Layer 3 of a small transformer language model trained on English Wikipedia (10 layers, counted from 0, width 64).
In attention head 1, each number of a token's query is one row of weights dot the token's vector x plus its bias. The head spreads its attention over the tokens so far by the softmax of query dot key.

Query weights of the head. A number n stands for n times 0.0011.
q0 (bias -0.146): 10 -82 -9 43 115 -16 174 86 146 52 -100 39 71 108 -12 -121 36 -2 -158 -92 51 -190 0 174 -107 -31 213 -13 -9 -34 223 -65 -87 -57 -27 -108 -40 -120 -125 73 68 -71 67 -116 53 254 -323 -24 236 -88 -57 -52 184 104 145 2 110 -162 57 223 -120 -113 -157 -230
q1 (bias -0.098): -70 -87 -27 32 -205 -69 8 -38 45 -11 -96 120 163 -43 -141 131 13 -153 87 229 114 90 -103 -17 117 183 -92 163 150 -312 -5 -305 162 -11 -48 94 -40 -199 -72 4 135 128 31 -96 17 -97 197 -30 -155 30 -33 69 -90 83 -108 174 199 73 -107 -109 -339 111 37 147
q2 (bias -0.160): -16 72 -5 24 -85 -15 160 38 83 -28 15 -1 173 -106 -79 8 32 26 294 -235 -317 -29 77 111 31 104 -264 -26 158 -27 -53 76 -126 32 -241 61 -111 -143 -172 107 96 187 34 -98 -148 -94 37 -138 98 50 -172 22 0 -6 -52 -97 180 160 217 -77 83 391 -113 -127
q3 (bias 0.006): -26 -2 -160 19 238 123 -118 111 -179 -74 -138 289 -33 68 -61 -81 -20 148 -60 -44 -90 -93 70 257 -26 174 192 -101 -136 6 132 280 58 104 2 -272 310 17 -102 -71 -7 116 -131 -80 -30 -43 -50 -80 -302 12 65 64 -93 -31 94 -21 -17 -17 15 -38 251 -280 -22 128
q4 (bias 0.084): -131 -168 37 -55 94 4 93 44 -131 -248 -88 146 -93 -52 39 3 119 -234 93 59 -95 35 10 43 -14 52 180 191 18 137 -134 12 3 -6 -139 -349 -44 100 93 103 -1 0 -86 66 -112 85 37 104 -58 157 -82 1 118 -196 32 3 12 -167 -50 332 111 -49 -5 38
q5 (bias 0.082): -23 7 82 -248 3 -34 199 33 0 183 -31 51 86 -140 266 -20 -120 32 26 -85 139 -21 34 115 50 -13 -29 14 74 -14 -24 109 71 -206 -24 -73 10 -214 129 -91 -5 -123 21 364 -39 -24 36 70 -135 -22 170 -17 -105 -81 49 179 4 -70 18 -24 -36 -68 -133 -122
q6 (bias -0.132): -132 12 -59 -26 -74 -177 201 184 45 -301 77 86 40 -45 -130 91 357 -105 114 -183 62 -78 -326 97 68 3 4 -123 -64 -39 70 -233 -117 27 59 113 69 -26 -78 -60 -13 73 -18 -10 -2 -55 -65 153 -83 -66 -237 169 28 49 130 278 -223 -131 93 -54 95 160 68 -40
q7 (bias 0.092): 153 60 -72 -78 -21 160 136 40 11 -183 -74 -6 -98 -138 -120 16 -93 56 15 -115 221 53 -56 -201 -63 283 147 21 -19 178 22 285 44 69 -25 -81 72 162 -29 31 -37 -60 60 -104 43 225 -71 39 -216 16 -245 4 105 60 -21 -126 29 -153 22 -63 -49 116 -111 122
q8 (bias 0.090): -204 66 106 -56 -47 285 -61 6 36 100 -20 71 -42 218 -50 119 -203 -36 -72 -84 30 114 -133 -17 123 110 -33 63 -54 52 -76 141 12 -132 1 -22 232 -120 -75 -18 -174 -230 -35 -102 125 5 201 -38 105 144 65 -18 -115 130 -57 127 -118 109 13 -128 -26 -88 -203 27
q9 (bias 0.144): -61 111 -60 -99 -44 -146 55 -70 55 -46 99 188 -46 29 32 -108 -72 -16 -231 132 14 156 35 27 66 41 3 -67 -2 -48 37 80 177 -55 -65 -109 -208 78 29 -59 -90 -89 21 2 30 214 -23 -148 -58 82 129 178 -29 221 12 -112 57 -16 -98 31 231 -71 -13 -156
q10 (bias 0.102): -226 -90 -39 106 81 -84 -193 -48 86 207 -99 -189 247 -6 -46 85 -157 29 -54 53 -21 171 51 -85 -24 -5 2 11 72 152 58 40 29 -162 225 40 173 -49 115 40 -39 -39 -76 -98 -44 166 -167 60 -146 -102 5 -77 -195 -160 47 -259 193 -152 112 91 215 -39 -6 -15
q11 (bias -0.103): -29 22 24 -95 41 91 103 -34 -135 105 82 67 113 162 -55 -45 114 55 83 -18 -69 144 -123 -14 99 -11 -40 -64 135 16 137 -18 -9 -192 -23 24 124 2 -114 54 28 78 -208 -145 87 -103 21 -244 28 118 2 -237 -7 2 -65 40 136 -63 -136 267 -63 -49 257 -152
q12 (bias 0.008): -175 113 87 12 16 109 -71 124 118 74 108 -13 206 -162 14 -95 115 -67 97 -247 -131 -57 -92 -44 -152 82 -107 104 145 -306 4 -56 34 -40 -20 30 147 78 403 -2 44 120 -61 20 -30 46 168 37 -116 194 -99 -125 -97 -52 -79 -294 -76 -36 -43 65 74 -295 10 -84
q13 (bias -0.078): 15 -18 199 -122 -240 -26 95 191 -42 -64 7 -113 -11 46 21 -16 21 -46 23 42 -157 -111 355 -150 30 40 195 -122 228 90 231 -25 -101 30 26 26 148 -103 -8 -162 -5 20 49 55 73 56 -54 75 -97 65 160 -105 76 -2 -200 23 -89 -153 -324 186 -141 -97 38 -26
q14 (bias 0.153): 121 -32 -91 -108 112 19 -465 188 -18 -61 -65 -9 -99 -22 82 -244 128 139 -34 287 -36 -15 39 -70 -61 446 -75 -77 -16 150 -356 308 -1 -19 36 -377 -3 87 36 48 -131 -54 -84 124 152 -18 -83 -19 2 -33 120 -123 58 -23 129 24 -94 -252 -27 238 46 72 26 29
q15 (bias 0.006): 110 16 12 5 43 -55 -43 147 -96 -48 -130 -69 10 11 -193 -204 327 134 77 -6 44 -108 -138 -52 -16 37 32 238 -76 143 25 13 -182 -30 105 88 -58 84 11 12 225 -4 -28 371 9 59 69 42 -43 40 -34 -43 -220 -241 -70 83 95 -62 -257 65 14 -203 -119 -49
q16 (bias 0.184): 85 61 81 -26 -99 128 55 -28 108 161 -59 158 187 -111 70 -99 56 -97 -103 89 57 -59 -11 61 27 -209 69 -15 -124 40 -246 104 -270 48 254 -70 -58 -116 125 104 -144 -2 16 -11 -55 -107 215 -32 -14 44 -54 -38 -4 -86 34 -90 -173 -173 -177 121 -14 71 -21 119
q17 (bias 0.087): 90 121 60 168 -5 -64 -134 -41 12 -84 -63 -48 -22 92 -21 50 -34 22 -64 -190 77 -7 85 -44 -88 158 25 -56 -173 127 12 155 107 -106 78 -54 24 -165 59 -216 287 -41 -43 11 -105 79 43 10 -29 -12 203 19 14 13 165 -26 -139 -243 -28 74 58 23 -41 163
q18 (bias 0.118): -35 -8 74 402 7 -116 -71 -102 -123 187 45 71 -87 73 -107 -38 -178 -11 -150 -36 33 63 -141 -21 43 -79 94 20 89 129 -83 12 36 5 -82 27 -16 64 107 -163 -179 115 77 30 369 97 55 -30 -57 31 -196 -91 156 -102 140 70 -111 22 -307 -173 242 0 -34 -22
q19 (bias 0.043): 33 -7 -25 39 -176 127 123 22 73 -5 74 0 48 -2 119 -44 -135 -213 20 -37 3 77 95 52 84 17 -84 155 -117 1 32 43 27 -79 -24 93 -129 -37 -21 -21 -40 -136 -11 -301 47 -46 -201 -59 82 107 24 311 -6 -57 -9 129 -88 -37 3 -8 68 -9 -88 -178
q20 (bias -0.077): 58 -38 0 109 -249 -59 250 -61 32 447 29 -60 -166 -158 -75 -31 211 69 -30 -24 11 50 -16 -209 36 136 16 -65 -81 96 123 -161 139 -115 -48 -45 -121 -73 13 184 56 -116 -117 98 12 45 42 70 203 -26 3 -25 13 -175 -171 -12 -42 220 190 -324 -50 19 99 153
q21 (bias 0.116): 10 31 154 62 221 -10 -95 86 28 206 104 -125 8 111 73 -39 -103 -55 206 6 243 -119 -17 102 -58 28 84 6 34 -6 -164 54 -57 -60 124 -257 78 40 -183 -77 -25 19 -231 103 75 -103 -75 79 82 -1 -109 -47 -204 126 100 -302 -121 -81 -177 -34 -23 63 -37 -55
q22 (bias 0.169): -49 -127 0 133 -17 -33 -108 69 56 20 80 -17 -231 112 393 158 38 -174 -67 222 239 -69 -91 75 -116 117 43 45 -16 -92 -98 107 87 -114 -112 9 46 -108 -5 94 -99 47 113 -24 31 126 244 -78 113 -71 28 -82 -23 -182 117 -72 -96 30 -223 23 -240 81 156 -219
q23 (bias 0.002): -25 -56 -2 228 165 -54 142 76 161 244 11 -144 -75 9 -82 -7 173 -82 -87 183 86 -193 -76 50 195 138 -193 75 145 24 17 -282 -30 -72 -23 -87 -271 -104 -137 -274 -62 -65 -131 99 -58 34 173 74 -149 65 142 182 -25 60 48 -6 250 -79 -116 -82 90 -34 73 -200
q24 (bias 0.086): -217 76 22 -32 -40 180 22 7 -133 -83 -233 174 -202 225 -40 -314 -118 -20 -73 278 -114 -16 198 -51 72 -9 23 -6 -62 -161 73 -4 -94 27 117 111 65 79 209 -13 13 -131 95 -86 8 18 66 -26 26 -71 -224 55 -160 32 115 115 43 22 -29 -8 -142 200 -73 55
q25 (bias -0.060): -65 19 -55 47 49 -132 42 -8 65 -4 32 212 119 -91 29 5 185 -9 -3 -94 -129 107 262 -220 -65 40 188 164 157 4 -111 59 -23 34 -85 198 -27 -76 -117 47 20 -100 -265 -31 -18 -99 23 -134 23 41 63 55 -125 147 -7 -1 -1 30 -35 -51 -35 -43 -248 -44
q26 (bias -0.103): -156 15 7 -91 68 -406 -17 -117 72 109 -120 -163 14 -215 -96 -131 -73 97 154 111 -190 54 -90 54 46 79 -7 64 -69 57 51 95 -228 250 47 -45 75 -218 -167 101 320 -9 -32 -10 3 87 44 22 -81 -54 -48 10 224 16 307 21 67 108 138 170 -132 -157 -89 -22
q27 (bias 0.169): 121 -89 83 -9 57 -145 84 152 281 30 -25 -229 67 -129 185 53 200 68 -107 115 -104 44 -7 110 -40 -246 -35 -127 -183 -42 -19 115 89 -292 -62 -166 230 231 -48 -127 -96 146 25 -112 162 12 -75 6 -38 3 -201 -53 -50 27 77 -72 3 -89 -49 48 55 -17 -258 75
q28 (bias 0.090): -144 -104 -73 172 44 -85 -39 -234 11 25 20 -210 248 -33 -19 -251 157 -43 71 7 -54 -84 284 -20 229 67 -169 -169 -209 78 -59 120 25 41 105 85 44 139 -83 0 -122 49 62 32 134 41 77 -82 3 119 170 27 52 -245 46 156 184 -131 23 -137 -168 -107 -94 -83
q29 (bias -0.126): 133 -93 54 149 -11 -204 190 -50 30 225 -7 -95 175 10 -264 -18 90 -341 49 -109 29 296 -85 121 -231 -27 -264 -149 51 40 10 -152 -49 16 120 82 -138 16 91 -38 68 -6 -11 87 -172 83 -58 -36 64 91 11 100 -11 -65 -105 149 3 324 -67 -43 -435 60 76 -168
q30 (bias -0.154): 65 163 224 164 -10 -122 154 -125 -281 129 -3 -56 -38 -112 3 29 70 359 -39 -35 36 -59 -99 -34 14 43 -169 -64 -10 -54 -2 -64 -41 30 29 81 52 -123 133 -85 9 29 73 -213 -165 52 -76 -64 104 -130 23 222 80 -101 -9 167 -38 230 -28 -131 -29 -66 -98 -74
q31 (bias 0.059): -36 -195 47 -19 137 71 157 60 -52 53 -153 -130 -198 -16 -6 -132 30 60 32 -31 24 101 117 82 -138 120 71 -23 90 125 72 -29 -170 121 2 -179 -49 184 105 95 61 78 -149 -1 366 -32 9 -160 -86 -236 24 41 -119 -59 -102 -97 77 -62 -110 69 61 -39 60 13

Each question shows a short text with each token's key, already scaled and adjusted for position as the last token sees it. A number n stands for n times 0.0023.

Then comes the last token's vector x. A number n stands for n times 0.0085.

0 "ies": -155 285 322 -399 -121 -107 121 -123 -84 42 -117 48 -4 -221 -309 -26 -45 -96 45 100 147 -124 109 99 -42 -14 -88 -114 -21 339 62 -95
1 " of": 5 250 315 -362 -151 -137 128 -130 -109 25 -133 33 -49 -153 -336 44 -93 -83 6 77 181 -124 53 102 -24 16 -8 -107 -32 341 112 -92
2 " Cal": -3 229 285 -328 -193 -48 82 -11 12 -34 -74 -61 -4 -122 -244 6 -157 -30 -136 47 257 -121 -44 170 -11 120 -32 -147 -62 305 80 -153
3 "ho": -7 138 398 -259 -192 -94 170 -128 -118 -33 -63 40 36 -185 -277 0 -105 -76 -143 85 150 -117 -137 84 -66 101 109 -195 20 335 134 -28
4 "un": -23 193 373 -277 -163 -54 176 -173 -110 -115 -49 29 50 -187 -353 -62 -33 -94 -6 126 140 -104 -4 85 -26 77 -7 -113 -6 292 166 -16
5 " and": 8 257 378 -256 -124 -83 130 -76 -145 -74 -63 82 -32 -46 -356 -16 -120 -75 -122 71 252 -149 -66 33 -37 64 102 -183 -83 292 82 -42
6 " E": 27 241 265 -199 -222 -31 132 15 19 1 27 -9 68 -103 -304 -114 -204 -11 -72 76 251 -145 -99 78 -27 8 12 -132 -126 277 143 -103
7 "ato": -84 147 344 -241 -150 -28 189 -137 -174 -36 -29 10 111 -179 -293 -21 -66 -63 -83 93 262 -143 -102 89 -62 79 87 -128 -16 234 125 25
8 "n": -70 221 319 -289 -186 -114 110 -124 -148 -55 -17 -1 42 -162 -330 -89 -94 -60 -44 137 196 -58 -45 55 -83 -25 31 -160 -60 318 163 21
x: 40 142 96 42 -22 140 -199 -35 -62 257 -131 -65 -1 -111 76 157 69 -242 71 112 -48 258 43 69 64 -8 111 -288 -36 41 -184 41 103 -189 111 -134 -20 19 155 -118 -23 -142 -3 36 145 -196 -62 -28 -37 134 167 -35 51 -147 -88 -290 -70 -126 -65 122 44 -7 133 151
Which token does the last token look at most, and with what share of its attention? 0 "ies", with about 40%

0 " E": -50 267 243 -293 -197 -39 147 -82 -74 -26 -84 -26 61 -134 -376 -35 -139 -81 -29 69 198 -181 -29 66 -9 -18 -49 -116 -90 312 71 -141
1 "ato": -82 203 353 -310 -164 -55 181 -136 -156 -34 -88 -11 93 -214 -347 -10 -81 -100 -77 81 250 -155 -58 97 -40 81 29 -134 -22 282 86 -45
2 "n": -69 252 315 -330 -201 -107 106 -138 -132 -55 -55 -6 46 -165 -381 -68 -99 -86 -35 119 195 -88 -18 71 -65 -27 -12 -152 -51 345 141 -29
3 ",": -32 323 371 -286 -129 -95 171 -125 -154 -81 -130 48 31 -11 -380 -49 -115 -133 -80 35 183 -135 -2 40 -49 103 89 -85 -45 340 40 -19
4 " and": 7 273 379 -261 -130 -78 159 -77 -154 -72 -74 75 -20 -33 -383 -36 -119 -95 -112 66 225 -145 -68 29 -33 51 78 -182 -88 305 76 -49
5 " one": -48 254 223 -283 -169 -66 289 -93 -30 -60 -57 58 75 -127 -417 -89 -41 -91 40 71 128 -103 -24 31 -14 -40 -74 -152 -125 286 60 -97
6 " towns": -53 269 204 -348 -177 -58 204 -166 -38 58 -25 62 70 5 -365 -42 -30 -20 43 7 142 -34 86 236 -43 -40 -161 -106 -51 292 44 -85
7 "hip": -41 184 285 -377 -104 -57 200 -146 -73 45 -66 159 74 -80 -359 -49 -30 -58 50 111 162 -30 112 157 -114 -4 -73 -121 -26 313 124 -55
8 " in": 90 266 277 -289 -124 -113 222 -140 -172 13 -53 81 -43 -51 -348 -40 -85 -53 -140 61 156 -119 -21 97 36 57 -15 -103 -132 290 85 -40
x: -81 226 -16 110 22 54 5 -83 -175 47 -13 179 -94 -59 130 179 11 -249 -77 -53 0 140 54 -18 -69 6 28 -210 13 71 -152 -90 175 -74 138 -160 -61 -12 141 -144 -55 -78 20 4 341 -141 29 -46 -72 41 -123 -8 54 -16 -81 -181 -96 -209 -18 342 47 213 15 174
To which token does the last token give the most attention? 6 " towns"

0 " Army": -141 335 184 -390 -170 -55 141 -127 -56 -8 -114 40 27 -99 -374 -28 -52 -92 69 70 156 -123 126 126 -36 -48 -181 -140 -80 317 80 -117
1 " Air": -99 281 166 -342 -188 18 128 -86 -35 -17 -90 21 67 -44 -367 27 -73 -55 47 25 208 -92 130 170 -46 -8 -207 -170 -47 332 113 -121
2 " Corps": -145 334 161 -366 -171 -23 125 -125 -11 -5 -77 79 71 -99 -386 -29 -26 -72 48 101 163 -92 132 175 -60 7 -196 -143 -72 306 143 -77
3 " during": -14 284 215 -367 -134 -65 190 -139 -79 -4 -89 125 -35 -19 -366 -4 -32 -109 -101 52 167 -122 72 83 61 39 -138 -139 -90 281 99 -98
4 " World": -92 252 193 -362 -181 2 159 -51 -17 11 -5 78 81 16 -394 -14 -91 -42 14 0 165 -167 59 95 3 13 -119 -157 -83 311 148 -88
5 " War": -129 339 181 -312 -175 -66 144 -72 14 5 -36 73 80 12 -380 -24 -119 -90 44 25 173 -117 114 133 -71 69 -152 -168 -90 312 129 -33
6 " II": -86 333 273 -304 -148 -37 194 -41 -3 18 -30 92 110 -128 -389 -125 -38 -110 8 123 146 -123 43 88 -57 29 -96 -148 -104 263 125 -75
7 " where": -89 325 271 -303 -118 -104 246 -110 -105 -103 -77 95 25 -47 -326 -49 -36 -118 -52 -1 171 -55 33 40 50 -27 23 -130 -92 291 66 -2
8 " he": -108 267 306 -289 -108 -124 167 29 -37 -45 -110 88 76 23 -322 -117 -99 -107 -70 45 219 -106 -98 22 -27 76 0 -162 -78 216 10 -19
x: -41 216 114 -24 -49 25 -73 52 75 -62 -116 -27 -133 5 140 113 44 -274 -52 57 -41 273 115 -46 -1 32 -120 -111 -34 -51 -82 -134 12 46 134 -67 -21 -68 65 -128 -42 -86 31 26 368 -313 170 -54 -42 63 -5 34 -54 -238 -104 -116 -60 -103 84 252 83 -56 193 208
To which token does the last token give the most attention? 2 " Corps"

0 " II": -102 340 258 -344 -149 -55 166 -74 -29 30 -92 33 80 -169 -378 -58 -52 -119 47 96 168 -142 69 103 -18 10 -107 -146 -86 297 54 -118
1 "\n\n": -77 323 233 -268 -174 -60 208 -59 -15 28 -110 3 -6 -68 -322 -33 -100 -130 4 60 189 -141 -42 63 56 56 -9 -124 8 313 64 -96
2 "=": -47 401 267 -192 -202 -68 156 -49 -49 22 -95 -13 -15 -62 -338 -51 -58 -64 -24 21 125 -153 -5 85 88 68 39 -88 33 318 66 -141
3 " Harry": -191 320 272 -356 -131 -56 43 -59 9 -9 -39 39 79 -142 -313 -97 -113 -115 -29 65 157 -76 52 150 -107 -23 -49 -127 -55 258 61 -65
4 " A": 48 267 240 -253 -192 -5 121 -57 46 -8 14 28 96 -202 -375 -146 -129 -80 10 92 167 -123 21 67 -18 -13 -16 -84 -67 323 108 -131
5 ".": -153 344 293 -211 -202 -57 229 -140 -82 -124 -80 53 -13 -109 -326 -63 -86 -113 -60 58 112 -105 28 29 -67 -6 110 7 -60 314 207 -52
6 " De": -12 205 279 -208 -151 -74 92 -37 40 6 17 43 30 -94 -304 -65 -163 -59 -54 115 226 -126 -129 145 -48 43 -78 -94 -39 290 108 -87
7 "M": 1 267 315 -202 -189 -7 113 -34 32 -54 -15 44 67 -108 -312 -149 -108 -68 -44 125 210 -143 -41 49 -38 67 6 -119 -103 318 201 -72
8 "as": -49 125 361 -258 -135 -71 215 -112 -112 -87 2 33 102 -186 -293 -44 -92 -87 -45 153 205 -118 -107 79 -69 32 100 -117 -26 220 186 53
x: -2 188 48 42 89 43 -172 90 85 173 -27 -6 -114 -83 52 31 55 -258 15 94 -68 278 66 55 36 91 80 -267 -25 -73 -210 64 -33 -324 98 -216 58 -1 160 -36 18 -147 -79 6 175 -167 -20 -14 -34 127 207 42 -46 -205 16 -211 -53 -150 60 79 111 8 6 192
To which token does the last token give the most attention? 3 " Harry"

0 " products": -140 344 199 -373 -129 -50 174 -103 -23 32 -113 32 -18 -151 -382 -44 8 -69 83 80 178 -89 146 141 15 -53 -163 -141 -40 313 41 -101
1 ",": -31 349 346 -319 -122 -103 182 -97 -117 -29 -171 52 -50 -47 -380 -32 -121 -132 -26 40 182 -146 51 49 -17 94 55 -118 -43 323 38 -36
2 " l": 62 197 219 -179 -244 -65 154 -7 57 -82 -77 75 -57 25 -332 -44 -121 -48 -61 52 212 -138 -84 130 20 -3 -154 -88 -81 254 26 -146
3 "i": 33 231 334 -232 -207 -55 217 -82 -80 -53 -92 13 -34 -91 -341 -99 -87 -97 1 117 231 -156 -55 127 -26 -12 1 -116 -45 284 160 17
4 "qu": 17 191 283 -206 -207 -82 292 -120 48 -144 -96 122 16 -135 -320 -89 -25 -110 -43 36 168 -64 -3 56 13 43 -112 -103 -83 293 30 -93
5 "or": -2 154 323 -302 -152 -108 196 -135 -111 -27 -95 81 -43 -210 -321 -41 -81 -64 7 117 181 -122 -66 70 -102 -34 44 -135 -25 329 159 8
6 ",": 9 313 349 -275 -127 -109 188 -111 -147 -69 -145 69 -46 0 -359 -51 -114 -115 -60 30 196 -131 -12 36 -47 91 94 -101 -64 338 40 3
7 " and": 33 261 363 -243 -123 -84 167 -59 -151 -66 -74 87 -63 -23 -361 -37 -118 -75 -103 67 230 -139 -83 26 -28 42 88 -196 -101 290 79 -30
8 " be": -75 223 289 -258 -127 -91 216 -106 -35 -99 -59 120 68 -29 -371 -4 -7 -96 31 -31 255 -44 -79 4 -36 51 -16 -140 -75 293 16 -33
x: -11 362 162 186 85 -24 128 56 70 15 -29 -53 21 -24 75 140 60 -324 -93 16 -12 165 7 -22 -52 25 -33 -166 -182 89 -147 -27 -1 20 25 -111 -130 -8 -53 -217 -76 -28 -70 -76 205 -330 85 -67 -76 99 52 90 -60 -121 -112 -88 62 -55 -43 202 -20 18 148 276
Which token does the last token look at most, and with what share of its attention? 0 " products", with about 60%

0 "s": -79 274 313 -376 -158 -99 163 -130 -122 4 -91 14 23 -183 -404 -86 -38 -112 44 106 189 -134 59 75 -47 5 -46 -124 -42 374 65 -87
1 " name": -125 277 226 -376 -167 -38 220 -133 48 36 -103 51 0 -112 -394 -68 -8 -108 94 139 114 -106 62 125 -24 7 -146 -94 -71 286 78 -122
2 " was": -31 280 290 -311 -175 -62 165 -91 -9 -30 -129 64 -17 -26 -398 -59 -73 -136 -15 84 216 -165 -24 0 15 61 -28 -80 -66 238 46 -83
3 " included": -73 280 242 -399 -139 -17 164 -145 -11 -12 -142 56 -26 -81 -361 -67 46 -146 8 61 151 -175 90 40 16 -7 -122 -125 -111 207 82 -83
4 " in": 59 273 291 -301 -156 -113 220 -139 -136 23 -91 63 -88 -90 -367 -28 -96 -83 -117 52 153 -145 -16 78 90 64 -33 -112 -126 255 97 -56
5 " a": 66 206 254 -254 -168 -42 206 -89 -14 -42 -61 89 -3 -80 -436 -91 -32 -125 -19 70 182 -96 -95 38 82 20 3 -125 -121 225 28 -53
6 " short": -8 189 223 -241 -95 -55 274 -127 -61 -19 -95 19 15 -45 -398 -42 -35 -46 -27 71 149 -133 -50 66 44 75 -133 -259 -110 228 39 -30
7 "list": -37 290 261 -336 -139 -75 291 -175 -57 -69 -85 86 -16 -121 -376 -132 -39 -75 8 139 107 -91 125 67 -22 72 -90 -170 -86 264 92 -44
8 " of": 26 211 298 -318 -119 -132 200 -121 -141 21 -115 60 -81 -101 -301 0 -107 -34 -13 86 175 -130 -1 88 -46 -13 26 -136 -73 314 151 -26
x: -88 193 35 226 72 14 -215 -87 -191 76 50 125 -92 -14 115 183 54 -283 38 -73 40 152 -7 -36 -16 70 0 -180 -123 129 -202 -20 81 -155 139 -133 4 5 162 -196 -67 -60 66 65 324 -177 40 -42 -111 19 -57 -1 11 -46 14 -210 -79 -151 -36 222 58 136 88 138
To which token does the last token give the most attention? 1 " name"

0 " office": -82 313 121 -335 -124 -81 222 -203 -79 30 -166 46 -41 -71 -425 1 -19 -78 96 84 84 -140 32 124 19 -9 -164 -100 -61 278 12 -121
1 " manager": -116 314 135 -422 -158 -83 186 -145 17 -20 -111 53 -41 -135 -386 -108 5 -132 84 104 126 -123 125 99 18 -46 -218 -85 -35 300 34 -125
2 " until": -36 262 191 -329 -134 -121 221 -128 -107 1 -100 122 -71 -49 -385 -6 -25 -116 -53 49 113 -107 -16 68 47 24 -86 -114 -82 229 76 -87
3 " emb": -13 265 212 -288 -87 -62 115 -70 35 -25 -169 108 33 46 -316 -45 -54 -79 -57 -12 180 -130 -25 49 48 156 -226 -186 -78 284 -28 -124
4 "ark": -58 205 355 -347 -91 -86 234 -192 -128 -72 -121 81 10 -82 -371 -87 -96 -115 14 61 51 -73 59 74 -16 92 -109 -77 -1 326 73 27
5 "ing": -21 206 309 -379 -96 -83 174 -168 -143 -39 -85 85 -24 -160 -390 -71 -30 -96 29 148 117 -103 61 73 -17 -24 -85 -110 -22 346 112 15
6 " on": -12 206 220 -292 -149 -69 174 -154 -170 -12 -43 61 -106 -71 -409 -15 -54 -20 -105 94 140 -163 -48 78 -11 -5 -63 -149 -85 285 104 -104
7 " his": -76 257 232 -344 -101 -88 149 -90 -82 -60 -71 112 -14 -26 -348 -98 -34 -114 -63 10 113 -105 -74 83 -28 17 -30 -136 -54 209 -1 -25
8 " political": -120 264 218 -374 -77 -68 162 -170 -1 -15 -100 150 32 53 -310 -33 -4 -38 39 29 149 -103 18 157 -3 39 -212 -163 -106 209 -17 -73
x: 54 102 21 17 -159 -35 -94 -112 -87 -54 -38 253 -114 29 62 153 160 -282 151 51 -63 142 -8 -81 -202 138 3 -124 -95 50 -236 -123 -9 -56 63 86 -39 66 -45 -118 -118 -48 91 -24 219 -180 -114 -2 78 62 118 52 41 -163 -108 -50 27 -107 1 134 -77 106 295 336
Which token does the last token look at most, and with what share of its attention? 1 " manager", with about 30%

0 " (": -55 311 233 -316 -169 -95 205 -89 -100 -29 -185 -81 -29 -83 -357 -29 -88 -79 -38 91 187 -190 -28 36 30 10 -27 -93 -41 293 5 -159
1 "the": -73 195 334 -348 -178 -62 188 -102 -110 -102 -146 30 74 -140 -381 -12 -28 -147 7 25 161 -34 -74 72 -49 9 -13 -137 -37 275 83 -33
2 " others": -180 321 254 -371 -112 -83 169 -53 -62 -49 -18 -17 53 -176 -356 -91 17 -70 43 75 110 -89 49 109 -80 -1 -136 -180 -100 278 66 -92
3 " were": -61 236 309 -366 -114 -43 122 -99 -60 -79 -80 67 31 5 -358 -19 -12 -121 -22 5 206 -125 -1 25 -46 21 17 -102 -54 249 44 -88
4 " France": -68 228 317 -326 -143 -53 154 -50 -42 63 -32 75 65 7 -319 -122 -122 -48 -60 75 125 -119 55 184 -59 72 -150 -164 -117 191 69 -110
5 "sc": 36 220 329 -217 -170 -104 265 -164 -103 -131 -22 165 35 -73 -261 -52 -86 -43 -93 46 166 -49 45 141 -3 158 -6 -168 5 277 102 -13
6 "o": -34 231 412 -225 -127 -93 219 -59 -60 -28 -99 48 54 -164 -303 -129 -73 -78 -60 115 194 -126 -22 76 -89 57 11 -121 -65 267 119 6
7 " Z": 12 255 328 -254 -148 -25 183 -27 48 -22 -11 29 152 -72 -272 -140 -112 -80 -76 61 254 -82 -42 73 -98 82 -31 -102 -78 333 36 -109
8 "ing": -32 178 327 -318 -109 -43 173 -161 -161 -57 -12 54 64 -152 -341 -45 -38 -96 -2 161 141 -93 19 96 -54 -5 -6 -78 4 334 172 65
x: 19 62 35 64 30 30 -132 37 -32 181 -2 42 -79 -87 99 160 39 -370 80 -68 42 264 34 44 -25 -50 121 -260 -41 36 -258 4 120 -275 144 -196 61 51 124 -49 -64 -158 51 -37 243 -37 -28 30 -71 70 239 -91 -57 -124 -99 -198 -65 -28 -37 110 -1 97 66 179
To which token does the last token give the most attention? 2 " others"

0 "-": -70 300 272 -277 -159 -85 211 -123 -113 -44 -162 -6 -54 -114 -396 16 -85 -104 -28 59 176 -207 -53 64 45 18 -11 -138 -69 327 55 -126
1 "alt": -86 204 316 -412 -152 -79 213 -139 -50 -92 -97 49 30 -175 -316 71 -49 -129 -47 121 195 -107 -12 102 -19 59 -64 -157 -28 311 94 -64
2 "ern": -33 222 342 -386 -141 -64 170 -104 -126 -102 -133 24 57 -164 -288 78 -84 -53 -66 71 185 -60 43 105 -68 59 -29 -112 -76 324 103 14
3 "ators": -106 301 323 -422 -104 -78 127 -153 -102 7 -55 84 54 -233 -315 -37 -41 -77 -16 120 181 -88 83 166 1 13 -66 -63 -27 317 108 -23
4 " of": 15 221 304 -343 -132 -136 138 -128 -125 9 -108 49 -37 -141 -295 55 -91 -51 -22 75 192 -102 36 115 -53 1 5 -91 -54 342 130 -51
5 " 200": -39 285 201 -225 -124 -81 225 -45 7 26 -57 75 121 -86 -340 -106 -108 -76 23 11 137 -31 66 117 -13 11 -80 -208 -178 186 60 -123
6 " M": 53 301 205 -239 -166 -64 160 -6 -8 41 7 32 39 -90 -277 -108 -207 -89 -28 -6 240 -110 -43 112 -116 -44 -10 -78 -142 266 93 -93
7 "W": 31 303 221 -229 -137 40 183 -40 16 -22 -31 39 112 -120 -264 -115 -136 -127 -84 137 122 -81 12 110 -42 -13 38 -152 -52 275 164 -57
8 " su": 93 116 172 -150 -123 -62 134 -26 -5 -56 -67 101 -43 88 -332 -45 -76 28 -52 21 261 -62 -128 145 -44 64 -173 -38 -49 286 61 -52
x: 4 243 -141 114 -18 -119 220 61 -150 -29 18 -125 -108 -13 85 127 126 -161 153 -151 -35 45 22 101 -45 13 1 -256 12 90 -3 -140 21 39 159 -101 -34 -123 -115 -111 137 81 -61 -7 262 -192 -171 -133 63 40 -176 141 36 -241 -91 -35 -46 -65 40 204 66 54 214 206
To which token does the last token give the most attention? 2 "ern"